Layer 2 of a small transformer language model trained on English Wikipedia (10 layers, counted from 0, width 64).
A neuron's activation on a vector x is SiLU(gate . x) times (in . x), where the dot is the dot product.
The model reads these tokens: "ard" "h" "a" " R" "ak" "ip" "i" " |" "\n" "|" " " "14" " |" " \"" "M" "o" "z" "a" "ik" " t"

The vector x that enters this layer's MLP at each token. A number n stands for (n - 128) times 0.0084.
0 "ard": 174, 154, 204, 133, 167, 163, 214, 114, 141, 87, 80, 168, 179, 116, 128, 148, 78, 161, 104, 152, 124, 195, 80, 243, 119, 123, 99, 152, 125, 98, 127, 149, 175, 116, 103, 123, 100, 72, 84, 138, 101, 142, 218, 184, 104, 140, 116, 157, 128, 116, 163, 180, 124, 126, 165, 62, 116, 141, 102, 171, 107, 90, 165, 136
1 "h": 147, 131, 148, 130, 90, 82, 166, 111, 171, 87, 54, 130, 182, 137, 147, 151, 91, 159, 85, 149, 146, 161, 66, 182, 69, 143, 138, 110, 111, 84, 120, 156, 178, 130, 159, 102, 47, 157, 80, 86, 155, 146, 158, 167, 99, 162, 106, 182, 96, 102, 122, 231, 63, 168, 153, 170, 56, 153, 105, 169, 119, 120, 168, 188
2 "a": 157, 162, 221, 132, 113, 88, 117, 109, 128, 97, 111, 187, 175, 113, 178, 153, 92, 111, 113, 171, 94, 193, 76, 212, 133, 171, 131, 106, 117, 77, 156, 104, 127, 98, 113, 179, 102, 122, 52, 67, 154, 137, 143, 158, 80, 121, 123, 148, 117, 128, 126, 194, 34, 165, 105, 202, 103, 153, 173, 184, 121, 120, 117, 119
3 " R": 137, 152, 165, 128, 120, 182, 209, 92, 132, 71, 110, 138, 151, 126, 144, 181, 75, 117, 168, 180, 127, 126, 79, 124, 121, 122, 159, 84, 84, 93, 123, 229, 174, 107, 72, 183, 79, 135, 93, 152, 123, 141, 141, 188, 51, 122, 128, 112, 157, 66, 155, 199, 119, 124, 119, 182, 145, 157, 116, 202, 138, 151, 205, 159
4 "ak": 176, 101, 131, 142, 172, 107, 143, 132, 175, 85, 85, 191, 166, 172, 206, 177, 99, 129, 165, 176, 112, 149, 87, 173, 141, 132, 162, 88, 154, 86, 155, 213, 184, 115, 104, 137, 60, 142, 45, 149, 122, 107, 148, 177, 84, 160, 120, 212, 120, 147, 108, 138, 77, 121, 127, 196, 92, 124, 42, 161, 139, 99, 188, 174
5 "ip": 209, 171, 207, 108, 134, 166, 171, 123, 150, 50, 83, 123, 81, 112, 127, 116, 96, 112, 134, 176, 104, 166, 29, 236, 133, 161, 165, 127, 136, 62, 155, 138, 139, 132, 144, 101, 151, 165, 89, 111, 117, 161, 173, 167, 80, 116, 79, 121, 139, 167, 118, 122, 71, 117, 145, 101, 105, 136, 58, 123, 115, 115, 172, 154
6 "i": 145, 146, 228, 159, 130, 121, 129, 126, 91, 22, 112, 146, 134, 75, 105, 179, 144, 164, 125, 165, 100, 157, 48, 219, 128, 184, 189, 87, 98, 97, 163, 137, 175, 97, 118, 130, 116, 137, 85, 124, 173, 120, 161, 156, 74, 165, 149, 114, 97, 124, 109, 126, 75, 105, 144, 170, 133, 160, 155, 202, 116, 109, 128, 144
7 " |": 173, 219, 166, 162, 123, 170, 121, 122, 150, 93, 65, 155, 147, 151, 116, 183, 118, 159, 123, 171, 133, 162, 82, 182, 219, 134, 108, 136, 112, 110, 156, 167, 124, 137, 89, 94, 104, 164, 93, 167, 149, 132, 153, 173, 63, 159, 151, 131, 105, 101, 230, 154, 111, 120, 169, 172, 100, 143, 118, 130, 166, 144, 97, 129
8 "\n": 170, 192, 167, 149, 72, 184, 98, 125, 155, 116, 119, 150, 103, 133, 150, 156, 116, 133, 105, 156, 196, 155, 94, 161, 163, 63, 118, 144, 137, 144, 156, 180, 172, 131, 141, 73, 130, 166, 102, 188, 197, 156, 163, 136, 43, 175, 157, 135, 140, 36, 187, 129, 141, 180, 133, 157, 124, 149, 143, 170, 136, 197, 154, 158
9 "|": 150, 194, 136, 124, 105, 104, 31, 116, 178, 74, 83, 127, 193, 136, 145, 128, 76, 159, 131, 155, 169, 130, 80, 117, 163, 130, 123, 170, 149, 95, 187, 120, 103, 84, 122, 95, 88, 223, 115, 166, 162, 151, 182, 159, 73, 168, 157, 127, 121, 83, 211, 140, 157, 127, 156, 149, 93, 94, 135, 187, 147, 134, 173, 133
10 " ": 205, 157, 153, 155, 119, 105, 119, 89, 100, 78, 85, 171, 120, 150, 119, 98, 123, 148, 152, 178, 180, 177, 84, 81, 204, 137, 140, 92, 116, 82, 140, 165, 145, 114, 146, 137, 131, 138, 81, 179, 196, 152, 139, 158, 84, 162, 125, 201, 159, 105, 189, 159, 148, 110, 125, 137, 61, 113, 166, 165, 131, 151, 197, 112
11 "14": 223, 151, 179, 136, 94, 102, 89, 92, 150, 76, 74, 153, 116, 171, 129, 169, 101, 139, 89, 160, 176, 151, 76, 91, 190, 51, 165, 102, 77, 130, 158, 141, 138, 97, 143, 112, 121, 114, 79, 88, 125, 142, 160, 161, 78, 125, 72, 172, 110, 33, 155, 168, 106, 111, 170, 152, 41, 100, 110, 183, 145, 153, 141, 90
12 " |": 186, 187, 172, 165, 117, 145, 79, 111, 160, 52, 77, 180, 171, 152, 125, 188, 114, 161, 135, 156, 149, 173, 95, 142, 196, 108, 109, 136, 128, 105, 137, 162, 119, 130, 104, 78, 106, 186, 114, 133, 154, 121, 176, 166, 75, 128, 164, 131, 114, 104, 237, 132, 101, 134, 135, 201, 109, 120, 145, 116, 167, 175, 97, 120
13 " \"": 150, 247, 185, 133, 110, 131, 105, 110, 151, 128, 161, 166, 67, 99, 129, 109, 66, 139, 121, 134, 127, 175, 82, 144, 97, 76, 136, 139, 218, 128, 86, 86, 176, 81, 110, 132, 127, 203, 127, 163, 188, 150, 119, 159, 79, 161, 137, 172, 142, 124, 194, 143, 132, 130, 155, 182, 109, 119, 176, 128, 153, 166, 190, 169
14 "M": 129, 171, 178, 129, 189, 113, 152, 80, 197, 81, 106, 161, 104, 118, 128, 133, 123, 133, 129, 172, 136, 146, 75, 147, 122, 124, 139, 79, 84, 140, 147, 244, 95, 114, 96, 130, 67, 172, 60, 170, 159, 175, 107, 149, 14, 118, 107, 164, 152, 65, 162, 146, 149, 183, 140, 172, 142, 127, 111, 141, 142, 116, 248, 129
15 "o": 150, 168, 212, 152, 93, 177, 135, 85, 180, 92, 115, 135, 42, 156, 187, 99, 97, 119, 128, 144, 95, 150, 44, 188, 136, 109, 153, 64, 90, 136, 199, 131, 122, 126, 111, 143, 94, 112, 101, 107, 176, 86, 189, 135, 80, 110, 85, 206, 112, 104, 148, 169, 97, 130, 120, 181, 117, 109, 185, 134, 151, 213, 107, 120
16 "z": 150, 150, 164, 169, 162, 122, 119, 106, 138, 55, 117, 117, 182, 146, 204, 163, 128, 150, 104, 156, 124, 128, 85, 174, 184, 155, 125, 60, 136, 121, 146, 191, 158, 177, 114, 96, 89, 168, 35, 126, 132, 122, 134, 128, 56, 47, 93, 191, 119, 73, 149, 159, 76, 162, 115, 115, 41, 151, 120, 162, 99, 113, 202, 140
17 "a": 133, 187, 227, 141, 113, 77, 120, 102, 127, 104, 123, 192, 150, 111, 202, 165, 105, 127, 103, 167, 114, 200, 66, 199, 145, 174, 132, 101, 164, 78, 183, 120, 116, 101, 78, 160, 102, 134, 58, 74, 171, 116, 141, 155, 90, 128, 135, 146, 118, 88, 133, 160, 55, 171, 113, 212, 100, 135, 168, 161, 116, 128, 162, 109
18 "ik": 188, 150, 227, 144, 162, 114, 129, 129, 169, 114, 100, 165, 191, 64, 225, 153, 124, 114, 121, 135, 103, 143, 86, 187, 147, 175, 181, 57, 184, 109, 138, 135, 139, 129, 112, 87, 110, 188, 82, 101, 139, 117, 197, 148, 58, 137, 118, 180, 118, 110, 129, 145, 122, 190, 159, 214, 126, 143, 55, 189, 106, 112, 121, 202
19 " t": 152, 132, 184, 132, 83, 88, 174, 118, 127, 31, 77, 148, 73, 96, 148, 102, 100, 175, 159, 157, 112, 129, 38, 128, 120, 134, 148, 94, 62, 116, 130, 134, 178, 121, 106, 113, 137, 159, 115, 169, 132, 155, 126, 174, 37, 123, 206, 138, 162, 136, 170, 195, 125, 122, 142, 177, 49, 169, 67, 90, 135, 103, 213, 144

Each question shows the input weights of one neuron of the MLP. A number n stands for (n - 128) times 0.015.

n87 gate: 131, 81, 99, 101, 121, 175, 131, 137, 142, 108, 137, 99, 142, 158, 170, 157, 142, 148, 133, 134, 117, 109, 198, 178, 185, 149, 115, 140, 153, 85, 100, 66, 59, 142, 127, 97, 84, 122, 126, 184, 120, 143, 127, 123, 89, 190, 78, 85, 128, 98, 92, 154, 84, 72, 151, 111, 145, 86, 152, 110, 95, 94, 165, 100
n87 in: 69, 88, 112, 129, 99, 115, 129, 84, 96, 52, 120, 134, 118, 127, 135, 187, 89, 121, 95, 113, 119, 176, 100, 69, 125, 131, 119, 167, 148, 148, 57, 159, 139, 112, 111, 117, 166, 139, 132, 88, 123, 146, 185, 178, 140, 165, 98, 68, 172, 189, 107, 100, 158, 150, 122, 136, 86, 134, 142, 173, 148, 169, 131, 125
On which token does it fire most, and how strongly? 15 "o", at about 0.34

n20 gate: 116, 122, 131, 129, 123, 144, 122, 124, 141, 104, 114, 134, 130, 123, 108, 127, 118, 124, 132, 126, 120, 119, 143, 130, 129, 126, 136, 159, 126, 122, 136, 136, 136, 120, 134, 127, 125, 125, 135, 141, 150, 127, 126, 141, 135, 129, 137, 143, 144, 130, 130, 114, 144, 137, 126, 131, 143, 130, 147, 125, 141, 137, 142, 110
n20 in: 146, 138, 139, 112, 122, 148, 115, 129, 143, 123, 127, 129, 129, 133, 130, 137, 125, 132, 122, 138, 128, 126, 119, 129, 127, 136, 120, 150, 115, 135, 109, 132, 125, 118, 125, 139, 123, 122, 127, 128, 133, 138, 123, 135, 135, 151, 104, 121, 126, 113, 134, 122, 143, 141, 114, 120, 128, 135, 125, 115, 136, 124, 144, 118
On which token does it fire most, and how strongly? 8 "\n", at about 0.25

n7 gate: 83, 132, 141, 137, 130, 139, 111, 176, 151, 130, 164, 119, 124, 99, 144, 131, 99, 115, 84, 159, 111, 174, 100, 87, 88, 131, 132, 112, 116, 121, 157, 108, 82, 138, 146, 166, 141, 126, 118, 150, 114, 102, 90, 59, 139, 119, 124, 119, 130, 128, 157, 209, 133, 101, 141, 98, 171, 113, 167, 118, 122, 120, 131, 146
n7 in: 114, 137, 169, 132, 99, 130, 107, 143, 163, 127, 173, 103, 122, 141, 127, 161, 139, 121, 117, 136, 120, 143, 123, 119, 101, 123, 147, 108, 109, 101, 130, 137, 95, 151, 159, 168, 140, 117, 146, 131, 138, 135, 62, 109, 124, 125, 131, 132, 126, 132, 145, 175, 107, 91, 116, 57, 158, 146, 167, 141, 131, 119, 106, 142
On which three tokens does it fire most, strongest first? 18 "ik", 4 "ak", 12 " |"

n112 gate: 128, 74, 160, 126, 112, 151, 104, 110, 121, 181, 76, 136, 107, 153, 99, 110, 130, 135, 158, 111, 143, 95, 103, 126, 155, 144, 122, 106, 145, 106, 91, 132, 116, 95, 97, 125, 103, 129, 102, 121, 130, 143, 93, 112, 134, 150, 98, 154, 131, 96, 157, 105, 110, 123, 118, 103, 127, 143, 92, 121, 127, 100, 146, 161
n112 in: 129, 115, 145, 119, 123, 135, 86, 129, 115, 176, 125, 111, 101, 136, 87, 145, 138, 166, 125, 114, 128, 108, 119, 92, 152, 153, 168, 117, 131, 92, 86, 160, 142, 93, 181, 127, 97, 115, 156, 143, 107, 146, 193, 81, 133, 154, 130, 135, 131, 106, 163, 79, 103, 143, 129, 104, 116, 127, 127, 104, 165, 108, 146, 114
On which two tokens does it fire most, strongest first? 10 " ", 2 "a"

n135 gate: 130, 92, 149, 124, 99, 151, 118, 74, 155, 117, 184, 108, 90, 103, 111, 114, 118, 130, 183, 151, 112, 145, 152, 111, 66, 158, 158, 104, 100, 146, 93, 84, 134, 91, 200, 112, 176, 124, 154, 112, 107, 119, 114, 103, 149, 97, 166, 109, 113, 120, 204, 107, 124, 124, 120, 70, 102, 131, 143, 118, 162, 132, 122, 128
n135 in: 138, 84, 138, 147, 77, 99, 99, 120, 152, 183, 117, 154, 38, 127, 113, 113, 117, 148, 163, 138, 125, 113, 94, 112, 110, 96, 122, 83, 127, 155, 140, 83, 148, 142, 185, 129, 159, 106, 91, 94, 110, 110, 155, 131, 125, 90, 131, 159, 89, 104, 158, 105, 166, 153, 75, 141, 146, 121, 141, 136, 173, 162, 124, 126
On which token does it fire most, and how strongly? 0 "ard", at about 0.5

n107 gate: 90, 135, 141, 118, 139, 106, 135, 144, 125, 133, 124, 110, 162, 142, 97, 126, 135, 151, 137, 96, 168, 128, 87, 104, 151, 123, 193, 134, 141, 59, 101, 141, 119, 124, 116, 158, 178, 127, 132, 138, 119, 47, 84, 113, 147, 166, 144, 120, 104, 98, 166, 142, 175, 85, 153, 94, 125, 165, 139, 158, 147, 187, 114, 115
n107 in: 141, 119, 86, 71, 153, 106, 71, 123, 148, 158, 145, 130, 132, 113, 148, 131, 170, 122, 142, 165, 142, 151, 123, 124, 179, 126, 117, 88, 136, 100, 148, 111, 176, 190, 148, 91, 132, 131, 183, 150, 137, 96, 140, 147, 51, 120, 166, 132, 123, 101, 101, 172, 100, 115, 104, 115, 152, 136, 99, 132, 122, 78, 107, 72
It fires most on token 10 " "

n129 gate: 83, 113, 134, 116, 139, 124, 125, 113, 97, 108, 96, 147, 109, 149, 94, 109, 110, 111, 96, 151, 141, 118, 170, 101, 147, 167, 159, 162, 138, 152, 102, 111, 129, 99, 129, 125, 122, 199, 118, 178, 119, 98, 157, 93, 148, 183, 119, 150, 134, 105, 132, 135, 146, 159, 100, 134, 132, 124, 121, 143, 99, 105, 106, 157
n129 in: 136, 142, 128, 139, 119, 144, 139, 91, 104, 117, 102, 90, 181, 139, 167, 114, 156, 138, 173, 177, 125, 135, 153, 138, 97, 163, 128, 149, 142, 133, 191, 170, 144, 149, 162, 101, 167, 73, 148, 104, 134, 181, 153, 202, 122, 127, 146, 111, 138, 139, 194, 122, 110, 131, 106, 123, 133, 177, 131, 108, 119, 118, 157, 124
It fires most on token 9 "|"

n181 gate: 133, 139, 140, 129, 131, 114, 124, 118, 124, 133, 133, 143, 141, 129, 132, 108, 135, 124, 110, 121, 141, 146, 122, 129, 135, 126, 118, 130, 134, 129, 136, 125, 121, 137, 119, 111, 119, 124, 133, 123, 126, 127, 129, 122, 146, 129, 122, 122, 127, 130, 129, 123, 133, 124, 120, 127, 119, 129, 146, 125, 119, 127, 136, 140
n181 in: 136, 137, 119, 126, 128, 117, 126, 118, 118, 130, 126, 127, 139, 135, 142, 119, 140, 125, 121, 124, 138, 142, 130, 125, 129, 116, 119, 128, 120, 131, 139, 109, 124, 133, 119, 110, 110, 125, 118, 133, 134, 130, 136, 129, 148, 137, 124, 122, 118, 127, 124, 125, 121, 125, 119, 118, 140, 128, 139, 126, 126, 123, 141, 128
On which three tokens does it fire most, strongest first? 3 " R", 19 " t", 17 "a"

n82 gate: 94, 120, 100, 105, 92, 122, 164, 101, 82, 142, 136, 79, 140, 135, 134, 79, 123, 133, 177, 156, 121, 144, 141, 184, 103, 116, 110, 102, 166, 106, 134, 115, 77, 76, 90, 106, 159, 87, 112, 174, 101, 134, 86, 110, 139, 139, 170, 129, 146, 59, 104, 134, 151, 143, 128, 103, 107, 148, 121, 158, 149, 90, 80, 83
n82 in: 70, 114, 115, 111, 82, 149, 165, 117, 108, 125, 132, 140, 137, 129, 125, 82, 178, 99, 134, 162, 73, 175, 98, 189, 92, 115, 125, 104, 160, 137, 160, 126, 29, 125, 89, 117, 120, 84, 157, 191, 104, 119, 121, 105, 96, 188, 186, 143, 83, 70, 100, 105, 141, 155, 173, 63, 81, 162, 146, 96, 132, 103, 125, 122
On which token does it fire most, and how strongly? 11 "14", at about 0.52

n109 gate: 115, 129, 133, 112, 160, 102, 135, 140, 105, 106, 80, 124, 135, 111, 125, 89, 132, 80, 114, 172, 78, 133, 148, 148, 143, 103, 126, 121, 190, 107, 140, 132, 146, 76, 78, 127, 168, 102, 120, 116, 147, 163, 146, 138, 94, 139, 139, 73, 93, 127, 125, 156, 125, 141, 106, 146, 86, 144, 114, 97, 161, 104, 100, 120
n109 in: 163, 104, 131, 164, 100, 164, 128, 100, 152, 111, 157, 128, 121, 136, 137, 153, 144, 127, 154, 122, 129, 137, 91, 74, 71, 125, 141, 189, 94, 172, 94, 155, 121, 124, 166, 161, 122, 128, 95, 139, 101, 102, 133, 143, 126, 145, 82, 134, 206, 127, 153, 123, 122, 120, 101, 98, 100, 124, 135, 130, 158, 120, 127, 97
It fires most on token 19 " t"

n24 gate: 173, 68, 77, 117, 127, 149, 151, 115, 105, 125, 160, 119, 144, 121, 138, 86, 129, 139, 166, 118, 127, 155, 121, 146, 127, 182, 176, 126, 137, 147, 122, 122, 90, 125, 125, 144, 104, 133, 152, 144, 154, 138, 130, 113, 139, 84, 151, 138, 141, 139, 207, 155, 119, 154, 156, 144, 135, 121, 190, 138, 131, 103, 114, 175
n24 in: 136, 100, 86, 110, 138, 138, 152, 150, 92, 116, 137, 127, 181, 136, 147, 92, 161, 108, 135, 89, 104, 149, 136, 167, 94, 128, 152, 110, 98, 108, 166, 103, 95, 130, 130, 153, 63, 163, 133, 148, 133, 138, 102, 103, 107, 128, 188, 120, 116, 165, 131, 161, 100, 164, 121, 146, 141, 83, 121, 164, 98, 174, 96, 132
It fires most on token 11 "14"

n12 gate: 140, 158, 140, 96, 147, 129, 157, 147, 173, 115, 153, 123, 151, 121, 141, 132, 144, 115, 127, 143, 205, 157, 99, 111, 113, 155, 149, 122, 145, 162, 197, 137, 86, 136, 156, 126, 127, 108, 167, 154, 111, 111, 73, 99, 167, 126, 119, 115, 135, 91, 131, 128, 121, 121, 119, 121, 116, 151, 165, 114, 143, 131, 103, 136
n12 in: 152, 150, 96, 74, 135, 89, 149, 108, 176, 124, 178, 127, 126, 92, 91, 122, 165, 124, 126, 128, 165, 165, 148, 118, 112, 151, 129, 111, 117, 172, 181, 100, 83, 126, 125, 108, 96, 111, 145, 131, 153, 56, 105, 92, 150, 116, 155, 110, 133, 136, 131, 150, 145, 126, 137, 142, 129, 131, 135, 133, 135, 129, 107, 139
It fires most on token 4 "ak"

n180 gate: 107, 101, 118, 152, 142, 131, 126, 160, 119, 159, 132, 142, 148, 103, 147, 106, 159, 135, 146, 122, 100, 132, 114, 128, 133, 79, 118, 111, 173, 124, 116, 104, 152, 121, 139, 126, 116, 136, 108, 120, 163, 107, 117, 163, 143, 125, 119, 133, 113, 149, 93, 118, 140, 108, 103, 135, 150, 135, 109, 130, 170, 175, 142, 86
n180 in: 137, 111, 135, 157, 163, 129, 93, 149, 121, 161, 115, 174, 166, 133, 140, 95, 163, 144, 107, 108, 121, 155, 112, 152, 130, 107, 134, 133, 136, 114, 127, 114, 165, 134, 155, 140, 138, 137, 155, 108, 135, 139, 133, 137, 159, 112, 118, 121, 94, 116, 140, 137, 135, 103, 96, 128, 95, 118, 136, 120, 117, 164, 122, 147
On which three tokens does it fire most, strongest first? 14 "M", 3 " R", 19 " t"